Layer 2 of a small transformer language model trained on English Wikipedia (12 layers, counted from 0, width 64).
In attention head 1, each number of a token's query is one row of weights dot the token's vector x. The head spreads its attention over the tokens so far by the softmax of query dot key.

Query weights of the head. A number n stands for (n - 500) times 0.0033.
q0: 416 505 664 514 448 661 541 408 485 623 478 546 439 520 515 456 403 508 301 410 478 437 433 604 728 405 524 462 634 755 530 550 417 565 513 484 433 464 359 724 556 655 612 613 557 517 429 573 453 461 560 489 618 437 501 438 385 511 440 459 538 337 436 471
q1: 692 394 436 538 493 518 655 568 479 445 516 651 416 541 523 490 575 601 501 508 564 552 594 288 341 459 390 628 558 487 443 368 735 466 435 567 346 475 460 507 462 603 518 576 457 510 566 507 526 593 287 535 475 520 525 489 543 429 475 638 472 469 378 523
q2: 373 494 375 503 637 355 468 403 455 463 501 560 492 353 472 360 585 394 412 509 423 345 418 527 470 663 396 548 558 465 505 332 614 454 495 557 509 558 414 694 382 439 502 591 377 366 483 366 626 473 409 407 531 695 462 590 383 488 554 635 423 617 412 518
q3: 455 397 647 489 493 589 557 442 297 540 557 363 475 438 387 546 539 436 465 452 569 452 352 490 631 448 459 493 527 440 531 453 513 606 621 296 696 542 459 444 573 587 410 785 457 756 395 430 471 427 400 603 587 393 502 377 486 537 546 342 396 543 452 554
q4: 445 504 622 597 326 518 370 541 501 568 506 436 437 397 612 437 497 349 367 461 496 485 354 648 520 433 612 266 580 593 530 584 560 535 526 420 737 391 430 548 510 576 553 483 642 528 179 638 520 464 519 454 690 565 346 616 559 420 481 362 345 663 543 592
q5: 599 393 413 335 234 560 146 596 433 424 427 460 511 543 519 449 574 374 432 594 470 457 407 490 501 544 532 477 486 403 429 567 427 578 602 469 509 372 491 389 484 520 301 560 563 630 289 438 350 437 509 497 502 452 531 519 447 489 514 498 475 342 406 481
q6: 332 541 488 464 468 296 735 212 556 613 347 589 206 630 402 362 561 503 320 659 697 511 500 461 642 290 598 486 555 656 300 344 598 366 462 655 334 483 635 636 355 443 420 466 317 586 657 597 570 762 562 534 572 421 571 597 509 616 589 384 741 540 451 472
q7: 683 495 419 553 361 372 297 577 628 516 282 465 478 553 370 599 342 564 613 343 319 491 497 543 342 597 517 557 330 431 616 361 314 488 356 527 481 405 622 426 375 345 407 382 315 208 427 502 400 614 410 448 486 462 315 593 586 470 492 585 623 384 486 492
q8: 396 355 449 468 425 434 593 332 662 514 571 557 483 358 603 476 664 505 589 515 512 506 481 533 516 442 632 523 579 583 528 475 558 462 604 537 421 452 447 369 438 426 384 531 541 552 474 512 493 463 612 421 556 545 564 444 446 507 396 590 407 431 604 521
q9: 493 714 510 515 428 543 478 588 632 441 831 562 616 425 598 413 473 561 332 484 273 291 577 366 469 537 637 643 429 473 301 234 363 387 242 503 516 264 300 522 289 465 572 536 395 407 437 281 684 597 549 336 479 408 364 371 413 739 424 729 473 475 636 626
q10: 350 238 647 222 542 416 403 393 420 331 450 627 316 573 528 528 534 568 511 412 545 575 576 749 466 370 550 263 662 336 580 595 346 464 550 360 978 715 636 602 533 855 686 180 310 497 368 409 680 405 556 820 545 395 471 691 643 242 396 686 617 513 599 726
q11: 273 877 361 753 661 618 616 335 453 851 394 297 382 654 431 269 462 360 532 566 374 459 619 358 858 744 418 537 504 554 463 482 414 659 391 347 747 417 335 556 878 819 358 677 460 460 615 437 388 383 438 283 273 481 400 524 389 783 535 369 685 438 609 381
q12: 451 492 478 185 462 362 586 633 462 592 521 429 597 349 387 673 331 554 739 547 608 464 632 563 587 375 519 357 500 445 536 534 607 440 466 773 573 603 562 411 658 512 463 456 558 747 528 485 690 579 501 501 426 655 462 551 390 378 476 642 410 527 392 698
q13: 361 522 433 487 467 444 547 729 505 467 234 462 463 678 337 343 909 426 405 614 641 450 639 488 661 525 611 566 588 494 358 430 572 441 610 628 447 709 519 644 577 360 381 718 553 373 677 530 439 534 504 451 614 365 545 554 642 513 400 723 538 467 499 532
q14: 693 504 491 536 302 517 526 431 326 648 455 320 389 580 438 687 311 548 209 687 699 715 555 654 466 365 507 609 460 584 630 328 481 396 376 459 271 520 629 734 582 224 461 379 540 424 534 620 378 717 602 339 235 563 312 517 518 589 571 559 585 487 563 419
q15: 531 567 472 436 613 676 308 204 366 477 431 569 580 339 728 346 661 377 687 466 698 911 346 406 471 599 489 485 340 355 506 448 535 613 298 730 747 520 582 498 552 483 778 521 516 484 283 540 313 639 674 535 460 387 618 223 468 398 328 239 471 545 482 440
q16: 398 192 549 379 464 509 358 693 369 275 297 238 657 521 366 730 635 613 348 511 523 420 611 364 560 492 430 620 492 477 441 515 583 341 482 446 345 479 497 661 508 534 450 461 451 535 408 418 341 477 371 585 567 306 300 280 534 363 535 584 589 277 426 445
q17: 583 675 540 615 557 449 657 428 547 702 472 536 742 461 298 542 607 534 511 434 335 499 675 487 371 473 517 522 394 478 309 519 600 433 377 559 504 480 434 708 521 404 505 674 449 291 586 239 618 535 461 452 570 642 455 363 569 526 431 520 412 528 611 486
q18: 435 491 371 503 476 478 587 379 428 447 488 472 469 511 518 401 370 514 380 558 539 408 575 674 411 657 536 542 336 441 422 501 379 478 425 629 474 569 461 717 472 435 420 511 559 400 625 486 413 658 460 529 371 543 371 571 453 471 551 549 688 480 729 373
q19: 328 315 613 225 478 332 490 794 457 347 460 368 128 667 573 378 392 550 510 553 462 608 372 428 494 589 310 590 410 294 609 631 583 489 580 560 452 524 359 395 435 396 392 444 537 458 400 416 545 392 449 397 656 642 483 786 627 414 429 577 397 415 356 415
q20: 516 263 529 521 454 659 407 785 395 602 495 484 508 464 520 479 525 624 656 516 298 682 567 428 688 484 811 619 469 525 405 554 630 497 520 426 380 532 506 457 405 652 439 445 620 650 559 742 633 348 392 525 709 372 389 540 651 563 633 472 468 586 491 461
q21: 562 682 481 543 592 422 406 485 541 323 434 470 610 681 414 372 591 552 408 397 349 331 567 399 522 514 433 402 441 463 368 652 557 558 455 354 617 549 617 618 577 420 516 564 286 295 678 522 648 447 526 426 418 427 603 440 408 472 439 664 450 510 672 353
q22: 544 548 462 579 508 540 436 432 472 593 661 247 635 504 522 369 515 492 556 459 467 596 581 424 357 586 540 514 650 733 500 537 350 265 423 487 535 517 511 563 599 681 606 424 549 249 577 324 575 403 469 512 485 635 306 510 589 424 597 453 590 646 543 552
q23: 629 377 633 396 390 422 599 624 313 351 398 501 459 341 332 416 470 484 521 419 444 516 438 598 542 389 564 332 560 523 350 494 487 513 540 633 413 484 692 533 561 378 548 519 358 626 464 399 406 518 413 603 643 577 334 434 526 391 631 250 579 658 547 458
q24: 520 601 575 438 530 543 571 513 376 566 563 427 494 465 540 654 603 415 392 443 455 405 384 609 533 427 475 429 557 479 564 797 488 586 563 323 324 458 467 548 475 679 471 515 593 689 532 587 509 513 657 516 560 273 641 337 545 584 383 416 485 441 552 665
q25: 534 395 477 315 597 382 490 630 326 256 586 367 562 475 527 336 419 533 613 332 593 509 407 611 321 565 313 566 482 462 585 520 508 560 482 493 563 492 568 364 257 653 669 437 250 624 504 491 380 337 273 613 695 658 407 438 445 459 489 539 658 624 491 424
q26: 559 408 386 348 445 563 395 809 255 645 482 574 618 377 550 373 551 405 694 312 476 422 546 618 650 598 483 610 390 295 397 530 754 427 556 639 347 667 486 551 581 374 338 354 525 571 414 238 468 439 537 548 591 491 359 400 368 440 487 490 410 386 427 465
q27: 451 669 383 616 346 638 715 306 767 738 447 39 528 520 554 781 535 497 409 570 580 424 489 660 413 487 471 533 494 795 447 596 569 516 163 438 590 493 99 313 420 370 516 193 495 276 387 358 582 618 535 600 391 461 215 531 470 427 582 785 544 593 410 192
q28: 519 448 654 670 445 358 386 411 276 542 380 524 426 587 509 660 574 495 365 633 560 422 621 355 505 620 586 577 469 463 453 416 419 457 690 501 580 468 766 652 395 502 527 765 402 589 404 453 357 499 392 610 583 415 597 543 391 598 555 651 435 317 315 456
q29: 320 981 701 893 562 231 437 452 181 768 679 698 593 773 435 453 539 645 462 494 617 291 487 566 464 391 488 352 260 498 494 424 336 438 404 392 580 231 373 316 589 482 423 549 431 502 633 312 558 615 362 350 415 490 467 497 603 665 391 427 769 689 719 665
q30: 348 451 597 467 357 639 610 439 433 293 596 520 489 583 695 666 680 598 496 534 370 651 547 389 354 622 474 229 407 531 629 436 392 482 449 265 515 472 853 528 508 395 473 353 666 694 542 295 652 715 652 538 270 398 532 287 634 408 500 359 633 600 213 612
q31: 586 677 642 789 389 150 526 523 504 764 544 767 359 617 550 754 703 465 188 363 445 517 482 530 150 425 275 608 530 307 268 583 688 576 558 696 480 424 657 499 511 420 510 500 478 377 819 554 347 481 365 458 628 647 356 462 599 418 616 496 419 505 601 326

Each question shows a short text with each token's key, already scaled and adjusted for position as the last token sees it. A number n stands for (n - 500) times 0.0018.

Then comes the last token's vector x. A number n stands for (n - 500) times 0.0084.

0 "the ": 533 578 524 566 666 680 441 459 776 355 496 434 476 537 440 495 540 537 541 382 479 370 354 696 754 541 490 477 563 469 477 456
1 "con": 420 514 508 564 528 578 469 391 679 374 490 479 496 566 459 448 501 536 549 374 494 384 434 653 746 617 554 414 548 461 533 399
2 "s": 512 513 418 498 634 703 387 446 618 338 486 415 458 479 542 564 425 603 586 421 470 481 486 736 766 483 466 514 538 472 450 478
3 "ti": 538 368 385 550 661 607 468 492 527 296 451 518 533 457 442 516 427 483 511 414 542 450 414 798 590 489 451 473 421 495 573 433
4 "t": 539 477 358 493 655 654 453 513 616 348 508 533 412 420 468 502 551 537 533 413 455 464 470 717 849 425 452 495 595 446 498 473
5 "u": 511 446 592 450 572 592 410 462 583 387 448 497 373 455 425 597 489 482 504 465 404 493 473 650 814 478 540 426 448 453 494 509
6 "en": 380 477 531 556 603 542 412 408 540 364 454 496 434 487 379 564 499 489 503 427 428 491 446 686 652 395 489 445 599 471 463 408
x: 518 497 566 551 380 568 525 526 444 619 489 518 459 508 545 557 665 404 497 411 650 379 441 596 534 495 593 455 465 589 571 522 542 703 571 475 532 580 551 442 512 441 485 553 570 435 514 457 446 500 489 461 601 434 658 452 388 549 426 430 438 494 486 481
Which token does the last token look at most, and with what share of its attention? 0 "the ", with about 50%

0 ". ": 476 589 518 563 630 646 447 459 786 391 469 380 442 523 455 539 542 509 591 416 506 390 398 730 719 552 493 485 530 483 465 446
1 "P": 414 441 394 624 640 687 429 490 741 492 515 507 438 500 502 582 503 621 559 348 489 412 426 767 732 553 509 461 528 463 473 446
2 "am": 358 422 365 555 572 583 461 509 569 373 523 465 486 438 433 577 419 560 573 439 426 432 377 854 772 513 474 489 437 474 542 543
3 "u": 475 461 602 429 595 675 429 470 728 435 440 493 381 493 424 620 490 578 444 456 425 511 566 568 675 466 527 426 547 484 514 564
4 "k": 529 432 421 681 685 634 471 515 526 363 512 558 446 443 401 599 536 532 553 376 481 527 402 596 731 519 419 522 562 438 482 496
5 "\n": 514 385 418 639 681 638 518 406 788 349 455 389 466 461 460 554 487 519 510 472 550 488 429 671 712 478 527 484 547 457 492 511
6 "4": 479 526 363 579 618 542 494 470 696 388 455 445 468 565 463 425 578 446 403 481 575 389 458 646 734 567 489 495 465 463 352 495
x: 450 557 519 319 410 536 627 484 518 414 532 571 520 466 457 539 565 438 453 443 538 333 466 618 578 410 529 528 555 490 498 473 582 503 550 520 404 423 492 527 395 321 490 546 555 425 551 567 465 493 548 611 564 447 511 437 422 457 505 531 383 521 577 452
Which token does the last token look at most, and with what share of its attention? 0 ". ", with about 40%

0 "ing ": 535 563 530 549 603 552 446 466 712 388 480 425 443 508 465 504 539 518 572 431 504 422 397 638 696 522 527 491 502 475 474 482
1 "H": 415 464 424 591 643 601 450 498 699 417 506 481 472 526 476 528 536 567 593 389 501 424 414 665 647 509 481 475 510 492 483 546
2 "ap": 474 510 464 600 575 638 448 444 629 443 494 502 507 468 419 586 470 569 547 413 421 435 475 633 704 506 537 480 512 452 508 515
3 "p": 530 446 496 501 516 572 462 499 580 421 492 486 445 444 448 636 514 518 501 432 450 501 506 712 685 468 463 458 492 463 507 496
4 "en": 530 492 498 455 550 478 440 434 504 378 479 480 408 443 466 517 546 490 507 467 429 471 484 709 665 434 512 441 518 473 468 455
5 "s ": 524 434 364 660 578 605 466 469 662 383 480 465 482 495 478 518 476 491 524 463 557 469 386 666 720 539 480 502 489 452 470 503
6 "to ": 566 447 371 690 604 702 502 496 724 419 492 492 494 502 451 491 530 479 493 485 531 442 335 592 647 572 515 503 602 480 478 480
x: 559 421 500 515 533 499 533 552 502 385 414 511 521 436 479 475 589 536 551 521 455 501 370 516 502 531 633 375 553 496 481 486 589 450 602 506 462 492 537 470 296 512 488 527 642 497 480 445 466 465 523 833 539 486 578 478 488 372 483 537 417 469 488 493
To which token does the last token give the most attention? 0 "ing "

0 "\n": 519 623 495 564 731 651 489 432 852 355 452 374 462 485 476 543 524 521 557 400 495 445 415 692 697 517 509 505 535 465 480 503
1 "5": 389 464 351 545 702 549 513 479 732 352 474 447 459 578 482 405 546 558 615 442 540 362 454 665 737 570 505 520 431 463 390 484
2 "5": 417 456 330 526 694 562 496 485 707 366 471 458 444 565 463 435 462 554 560 460 511 364 511 720 837 555 512 515 384 452 365 522
3 ". ": 528 425 388 660 671 649 380 433 738 404 459 385 459 505 447 592 482 592 523 422 526 426 366 764 724 510 446 511 505 492 488 448
4 "S": 625 293 329 674 691 744 398 467 746 421 498 438 507 463 534 555 490 504 509 408 517 446 382 754 770 576 482 512 517 480 438 515
5 "om": 526 552 358 603 636 694 542 464 673 367 484 426 521 484 451 458 592 435 489 418 567 398 328 778 721 543 433 477 391 463 545 458
6 "og": 454 485 352 643 665 743 471 490 707 435 498 458 418 524 428 589 591 449 464 502 457 417 312 692 833 486 446 524 486 419 474 489
x: 492 473 491 376 490 585 524 486 499 440 561 403 521 495 586 445 592 470 520 506 510 448 372 512 455 391 607 422 612 524 570 470 395 522 484 479 441 485 461 470 424 418 430 595 563 549 513 510 378 546 646 628 565 495 578 422 434 524 420 448 488 480 612 397
To which token does the last token give the most attention? 4 "S"

0 "l": 385 463 515 436 556 557 481 475 513 370 503 499 478 473 422 530 502 474 555 435 474 442 509 806 710 484 426 479 409 473 439 517
1 "ov": 440 612 517 459 577 491 463 467 556 356 476 461 468 405 435 513 437 469 561 450 420 473 540 728 648 459 424 492 561 489 490 551
2 "e ": 461 524 444 606 612 605 440 483 701 378 483 453 446 516 471 521 521 555 585 425 527 448 371 675 750 541 477 508 504 457 471 505
3 "l": 600 493 387 558 631 589 480 460 645 364 487 463 473 528 415 504 460 495 540 427 518 442 458 755 702 494 483 475 472 472 459 484
4 "o": 593 464 475 570 671 540 439 413 679 383 459 474 429 511 442 563 525 471 486 443 459 477 426 648 722 511 479 456 544 464 489 496
5 "st": 541 496 487 508 526 568 464 458 550 388 476 465 456 456 396 578 527 510 506 429 438 466 461 690 735 428 478 490 563 458 480 537
6 ", ": 525 418 381 638 651 666 508 460 684 362 479 446 457 493 415 526 508 488 511 479 544 484 390 628 723 525 522 487 535 470 471 476
x: 548 355 505 466 469 539 434 534 462 405 472 487 491 532 570 447 494 462 515 539 422 468 524 563 518 514 623 437 434 526 422 455 600 552 659 378 502 501 467 520 371 420 521 515 553 496 522 514 451 445 484 856 553 465 507 495 480 442 475 614 409 486 513 449
To which token does the last token give the most attention? 6 ", "

0 "e ": 543 590 528 571 680 602 436 469 833 324 475 397 412 545 439 504 565 520 629 408 526 394 362 706 803 530 529 489 517 456 481 479
1 "ar": 427 594 464 557 627 664 472 496 747 268 465 421 408 532 351 579 518 591 569 431 442 465 459 752 692 465 565 519 505 469 524 459
2 "e": 410 437 412 530 547 563 477 463 715 240 489 453 388 531 411 578 453 571 595 422 475 452 476 738 778 511 443 507 441 445 570 440
3 "a": 500 402 486 438 505 555 416 502 672 307 458 456 414 519 371 593 444 559 545 521 409 463 488 711 849 372 481 449 451 448 522 590
4 ": ": 502 411 415 663 681 636 484 420 848 356 494 395 428 508 368 541 470 557 540 428 524 460 312 671 803 472 477 485 519 470 456 459
5 "C": 603 425 316 797 651 723 402 470 810 439 535 472 450 493 526 597 501 365 471 428 554 425 335 675 785 540 530 441 558 483 487 496
6 "a": 475 385 449 654 539 576 385 477 706 410 476 487 381 551 517 604 647 336 491 530 461 444 540 765 766 440 532 418 530 481 561 593
x: 446 448 559 477 349 596 558 509 432 502 586 577 532 496 588 623 554 523 481 420 438 562 474 503 588 445 476 420 625 417 472 662 579 532 549 446 510 401 392 463 501 481 492 555 481 520 442 564 435 497 567 616 417 582 500 534 390 442 451 440 485 491 521 442
Which token does the last token look at most, and with what share of its attention? 5 "C", with about 80%

0 "(": 561 595 497 569 731 630 470 411 785 308 504 424 463 470 371 534 544 533 577 395 465 389 370 655 764 494 542 486 477 488 466 415
1 "R": 342 486 383 634 703 635 395 442 726 430 532 480 471 499 476 542 528 632 571 325 465 440 347 860 825 510 458 508 563 486 494 489
2 "o": 411 419 414 541 694 544 410 384 677 380 416 470 440 508 414 544 411 528 463 414 403 502 404 774 762 481 464 430 544 444 540 512
3 "os": 534 419 512 488 527 621 419 394 530 332 490 443 489 483 416 580 426 561 537 367 401 447 328 723 757 551 458 489 573 443 473 455
4 "t ": 488 378 332 710 611 612 413 449 752 338 489 456 430 516 426 534 472 525 561 440 549 436 309 765 859 512 467 507 481 433 466 499
5 "5": 635 457 273 575 654 590 521 471 762 332 478 439 434 595 475 403 521 447 459 485 564 365 438 657 808 554 527 504 441 452 389 502
6 "2": 400 476 437 499 572 593 452 438 660 361 449 416 485 547 401 487 531 464 454 483 497 376 539 743 853 488 468 496 373 424 334 490
x: 533 532 536 376 417 584 537 457 511 495 580 523 529 472 493 500 522 426 473 415 536 414 460 641 584 462 522 505 578 440 475 491 501 522 560 537 417 408 478 450 366 340 479 532 456 488 597 566 439 478 610 565 557 455 461 447 456 474 427 498 329 616 660 379
To which token does the last token give the most attention? 4 "t "

0 "==": 496 595 459 579 597 617 438 389 708 425 484 429 553 531 447 516 545 506 516 410 464 390 372 660 805 499 520 471 539 475 472 463
1 "C": 447 421 433 606 621 644 422 485 763 462 525 467 466 505 523 563 534 590 578 379 522 414 387 627 709 534 528 455 544 492 497 485
2 "on": 458 523 532 635 508 595 468 403 660 364 507 509 483 542 418 425 460 540 550 392 486 375 457 586 679 603 530 450 541 476 516 421
3 "t": 580 551 390 441 609 679 434 509 635 393 519 520 415 452 472 531 506 559 565 425 479 457 528 591 818 454 439 522 624 490 501 484
4 "ent": 568 449 443 547 593 639 470 485 555 417 505 488 460 463 388 559 520 551 554 465 449 479 496 648 853 476 515 538 460 420 515 507
5 "==": 504 417 438 676 527 577 454 383 684 393 470 422 519 566 494 531 515 502 492 485 538 462 420 636 816 509 526 475 561 437 483 486
6 "\n": 489 407 404 658 599 596 487 432 810 474 474 376 499 541 473 519 546 460 476 508 592 480 435 644 656 537 492 494 499 500 497 499
x: 437 360 576 367 490 564 484 553 521 408 577 493 390 453 534 540 549 560 607 511 483 507 424 445 560 525 475 432 488 525 434 444 639 315 617 496 536 471 472 473 416 405 530 403 560 576 551 489 509 486 467 668 517 489 610 459 535 528 482 531 463 475 532 315
To which token does the last token give the most attention? 6 "\n"

0 "ec": 609 602 500 600 571 607 414 505 675 397 493 484 384 525 542 611 539 577 605 408 446 454 461 693 706 537 547 463 466 485 542 511
1 "tion": 458 535 549 526 594 702 464 474 668 404 481 456 439 518 470 592 482 551 524 427 451 422 480 593 902 595 534 491 474 437 492 494
2 ": ": 524 545 503 567 616 569 472 434 769 383 492 416 438 492 392 559 515 560 539 428 494 466 389 653 744 452 496 482 517 479 472 466
3 "|": 511 454 452 630 542 602 477 413 747 398 481 414 515 567 452 506 465 547 499 434 539 483 414 656 728 473 527 458 656 442 493 474
4 "\n": 512 441 409 581 667 619 538 433 768 345 477 396 450 467 480 534 470 532 526 484 553 469 427 632 707 508 533 499 500 459 505 500
5 "R": 604 378 394 725 670 634 427 440 663 452 524 488 481 491 485 535 549 430 458 428 510 476 368 792 757 503 456 510 555 488 495 509
6 "es": 463 469 363 701 627 716 406 425 647 419 484 479 571 410 502 514 569 440 451 448 492 480 390 693 687 597 505 456 526 466 494 509
x: 512 437 609 492 402 492 557 565 448 608 610 509 482 343 529 481 630 627 484 457 452 500 427 709 536 455 579 440 549 555 429 542 614 558 585 408 433 520 627 495 559 485 477 518 593 486 468 521 447 390 549 503 516 467 546 499 478 460 514 392 470 545 452 567
Which token does the last token look at most, and with what share of its attention? 5 "R", with about 50%

0 "m": 437 519 430 417 570 663 473 504 687 516 489 481 520 459 444 587 549 542 559 422 466 478 448 727 804 498 372 413 523 489 506 541
1 "ain": 474 468 555 481 441 538 457 436 599 472 444 444 533 464 312 600 476 535 468 419 471 477 519 632 691 483 439 446 506 460 463 474
2 "ly ": 452 507 458 635 602 661 431 477 767 362 489 427 438 520 466 520 538 560 622 414 553 421 383 693 750 513 487 499 536 457 455 487
3 "p": 526 368 387 604 607 652 439 484 726 414 485 452 412 468 461 616 473 518 510 413 492 465 493 784 746 503 513 437 506 469 489 437
4 "en": 581 461 458 491 619 497 421 415 545 353 470 456 381 433 463 496 539 476 496 457 431 453 448 758 697 439 537 418 545 478 462 401
5 "si": 598 395 370 550 574 674 408 536 645 423 466 480 519 515 431 671 526 443 445 478 411 541 459 708 645 423 474 479 558 488 544 597
6 "on": 467 512 473 653 504 526 460 364 588 317 483 471 509 564 361 484 505 467 517 465 441 421 356 572 710 431 440 461 539 457 526 439
x: 512 515 651 509 383 571 503 525 447 585 453 481 532 427 434 572 650 495 510 442 564 493 498 568 678 413 482 534 556 582 560 589 408 668 604 520 541 447 497 501 473 463 421 533 646 534 559 472 455 518 598 524 521 487 632 465 493 512 483 440 402 625 556 425
Which token does the last token look at most, and with what share of its attention? 3 "p", with about 50%

0 "H": 508 534 485 549 638 624 450 510 650 433 515 509 481 507 480 540 565 563 598 366 480 426 433 677 640 512 453 475 502 493 473 576
1 "om": 387 518 471 572 589 596 470 450 539 436 499 475 508 495 449 513 466 517 600 400 434 435 490 735 744 492 418 483 442 467 464 500
2 "e ": 465 517 451 603 608 602 454 492 691 393 495 467 447 522 480 514 521 552 586 435 537 453 381 649 741 545 478 510 492 459 485 503
3 "T": 467 382 341 614 653 618 441 509 691 458 511 495 450 469 504 517 442 509 542 424 513 421 383 631 727 545 501 496 555 477 492 514
4 "o": 586 429 466 578 630 474 406 432 575 431 454 498 421 497 474 540 502 479 493 459 469 506 396 680 746 535 475 447 461 462 499 495
5 "\" ": 531 411 393 623 614 618 476 488 686 377 473 423 471 475 465 527 488 511 512 485 533 476 439 677 712 517 515 517 521 459 502 503
6 "(": 560 448 428 597 673 624 505 442 689 376 487 442 468 469 415 534 521 466 475 489 524 452 439 617 670 487 543 474 492 487 484 460
x: 567 267 555 480 477 535 473 437 529 394 538 438 477 435 505 471 506 501 560 489 504 436 573 571 615 600 541 447 503 465 466 559 551 519 703 535 523 558 564 551 345 365 451 513 584 392 502 532 426 440 474 619 605 492 493 560 433 504 407 628 384 491 515 526
To which token does the last token give the most attention? 6 "("

0 "w": 409 554 539 431 536 416 401 385 588 434 439 428 429 432 425 554 511 449 482 439 475 409 551 749 770 432 534 414 558 531 392 573
1 "in": 430 553 514 418 494 550 420 383 621 435 436 390 477 519 449 633 455 581 517 434 456 457 518 812 654 413 440 408 530 481 467 475
2 ") ": 477 523 460 645 694 678 459 488 798 334 454 414 485 475 456 539 501 552 582 410 520 435 386 722 793 614 495 508 499 438 482 501
3 "– ": 466 470 367 600 719 604 465 444 825 382 464 383 431 480 421 480 419 542 545 453 557 417 377 720 705 507 542 472 565 484 498 457
4 "2": 595 453 338 537 594 594 481 450 726 331 455 405 492 573 419 450 510 466 495 477 543 380 496 689 749 504 476 498 416 438 367 458
5 ":": 529 480 421 733 694 561 467 313 677 382 449 391 448 501 474 489 523 536 477 473 529 407 434 690 786 422 547 474 640 426 454 452
6 "4": 487 557 429 594 608 454 508 468 729 401 453 433 469 582 442 427 558 445 418 472 562 416 490 681 737 527 463 495 388 440 305 534
x: 444 556 490 357 427 559 612 481 549 442 563 554 472 489 489 565 534 484 482 409 556 312 482 607 555 439 544 487 489 477 516 491 586 547 594 508 421 377 465 471 404 320 455 480 550 468 541 554 486 526 592 620 565 419 517 464 516 463 569 555 436 510 586 394
To which token does the last token give the most attention? 3 "– "

0 "h": 546 582 550 440 648 633 514 530 649 260 475 463 415 474 394 583 549 501 619 405 465 465 522 712 644 456 449 447 491 478 500 584
1 ". ": 433 581 473 600 631 670 435 441 798 382 468 371 441 527 449 561 507 546 607 409 519 395 383 753 758 559 477 482 516 475 459 446
2 "B": 457 396 404 692 608 695 363 494 777 473 522 498 415 507 436 514 428 580 597 348 540 460 416 741 785 514 524 451 613 490 455 514
3 "ill": 536 401 454 484 541 653 422 389 505 364 491 451 440 476 389 603 440 523 538 433 405 416 356 761 801 350 498 515 573 446 495 532
4 "b": 601 440 405 506 521 596 405 499 574 365 481 480 419 466 345 549 533 528 551 422 508 536 552 835 866 476 486 453 422 458 512 514
5 "o": 445 520 524 526 572 489 377 417 716 376 420 471 393 555 435 621 560 451 508 441 468 542 441 574 774 461 490 423 547 461 476 576
6 "ar": 542 382 500 541 608 605 490 455 568 298 459 466 448 496 303 606 530 472 514 455 425 525 486 685 686 407 509 533 499 448 514 500
x: 590 487 561 525 294 515 492 560 446 545 438 486 647 492 589 487 538 452 527 447 657 382 465 432 550 450 594 521 479 461 518 593 481 637 608 419 432 422 520 478 555 508 476 449 639 549 542 428 340 382 466 519 544 553 513 449 473 562 371 519 464 554 540 459
To which token does the last token give the most attention? 2 "B"

0 "\n\n": 483 611 434 608 697 573 458 435 821 442 489 407 475 499 494 562 537 542 608 398 520 413 403 725 690 532 536 475 457 507 487 456
1 "==": 467 633 355 715 655 640 430 408 752 472 506 505 557 468 470 499 505 567 506 399 476 393 382 669 800 476 573 474 477 493 455 421
2 " ": 413 502 347 658 674 650 443 487 816 525 492 438 450 528 470 538 480 596 544 435 486 411 338 700 741 525 500 510 523 525 432 432
3 "D": 580 344 379 652 667 618 422 495 767 450 513 453 448 473 488 558 420 523 505 411 499 447 386 764 781 474 487 501 551 462 465 555
4 "em": 548 369 188 625 623 664 399 493 596 387 467 489 568 483 424 533 519 510 489 462 466 473 428 671 820 409 500 489 443 491 528 578
5 "o": 494 453 537 576 639 520 398 425 702 452 443 524 371 564 482 630 547 443 495 455 463 514 431 603 776 547 469 443 487 459 454 560
6 "gr": 586 470 526 628 654 579 459 441 496 343 497 484 451 463 376 633 536 452 502 444 448 580 413 708 687 402 455 497 568 477 562 544
x: 519 411 613 459 411 495 636 454 425 549 440 446 543 513 539 609 482 475 440 543 609 408 415 501 552 480 507 414 486 525 555 604 449 480 634 434 571 380 530 531 519 590 437 402 562 497 538 576 393 373 579 513 501 434 517 490 512 573 358 442 347 471 475 497
Which token does the last token look at most, and with what share of its attention? 4 "em", with about 70%

0 "c": 526 532 505 453 571 653 460 511 746 408 502 459 423 439 525 651 499 553 542 414 489 455 428 618 791 530 482 449 538 493 503 485
1 "oun": 483 534 465 532 666 675 397 413 665 405 500 537 470 481 460 564 468 594 577 440 390 378 536 736 721 492 501 494 414 450 509 544
2 "tr": 484 550 507 435 549 473 493 407 476 356 526 473 452 421 427 588 468 494 536 478 454 476 497 746 835 419 470 524 443 472 601 477
3 "y ": 426 442 414 642 585 609 439 473 720 352 472 428 466 516 461 522 489 549 578 435 539 433 381 707 761 503 490 494 526 448 468 502
4 "s": 616 379 360 587 656 657 437 454 675 344 478 412 486 477 517 524 510 506 515 438 525 459 453 743 736 525 505 500 495 472 456 460
5 "ing": 631 493 402 518 591 605 495 448 510 321 507 442 411 428 472 537 552 446 510 476 484 394 377 722 734 495 484 495 466 439 519 439
6 "le ": 564 435 337 706 582 652 448 458 701 359 488 465 445 522 460 503 505 469 490 490 571 452 391 719 785 525 492 494 502 448 472 504
x: 544 458 557 377 508 467 485 501 542 519 480 515 451 473 530 513 519 530 499 505 443 493 526 508 560 527 584 466 437 515 488 514 489 546 585 503 485 460 514 480 355 505 530 502 491 491 481 497 476 440 524 972 464 474 538 478 473 397 445 514 287 482 517 431
Which token does the last token look at most, and with what share of its attention? 6 "le ", with about 40%

0 "t ": 524 567 516 575 644 583 436 467 753 355 472 415 442 526 433 498 550 516 603 416 510 408 391 682 737 514 511 491 530 468 464 475
1 "l": 391 486 427 517 658 587 472 460 683 344 485 453 465 537 409 502 455 504 593 413 509 421 453 783 725 500 486 473 469 471 452 479
2 "ov": 541 630 455 499 638 490 461 450 606 323 472 445 453 401 429 503 418 518 580 429 428 464 523 746 659 452 426 489 602 492 497 545
3 "e ": 442 471 390 645 626 624 434 473 728 360 480 445 436 519 467 525 487 562 580 430 540 443 351 694 784 546 478 508 506 451 466 505
4 "l": 620 498 353 591 646 606 477 450 667 344 485 457 469 531 404 504 537 492 517 426 531 438 452 788 732 492 481 471 469 469 453 481
5 "o": 518 492 477 598 703 549 432 399 703 364 454 469 418 512 434 571 572 459 479 444 466 475 412 666 755 511 476 450 551 459 487 494
6 "st": 486 486 481 535 542 581 460 449 555 372 472 460 450 450 380 588 542 508 504 422 432 464 454 716 769 418 475 489 573 452 476 543
x: 588 440 551 507 351 474 592 522 500 601 436 542 544 536 464 466 571 461 510 530 561 396 430 575 504 483 554 404 499 535 509 642 468 582 724 532 515 486 502 464 576 479 482 487 546 544 439 554 401 416 585 526 448 363 524 487 382 548 381 372 442 459 559 329
Which token does the last token look at most, and with what share of its attention? 4 "l", with about 50%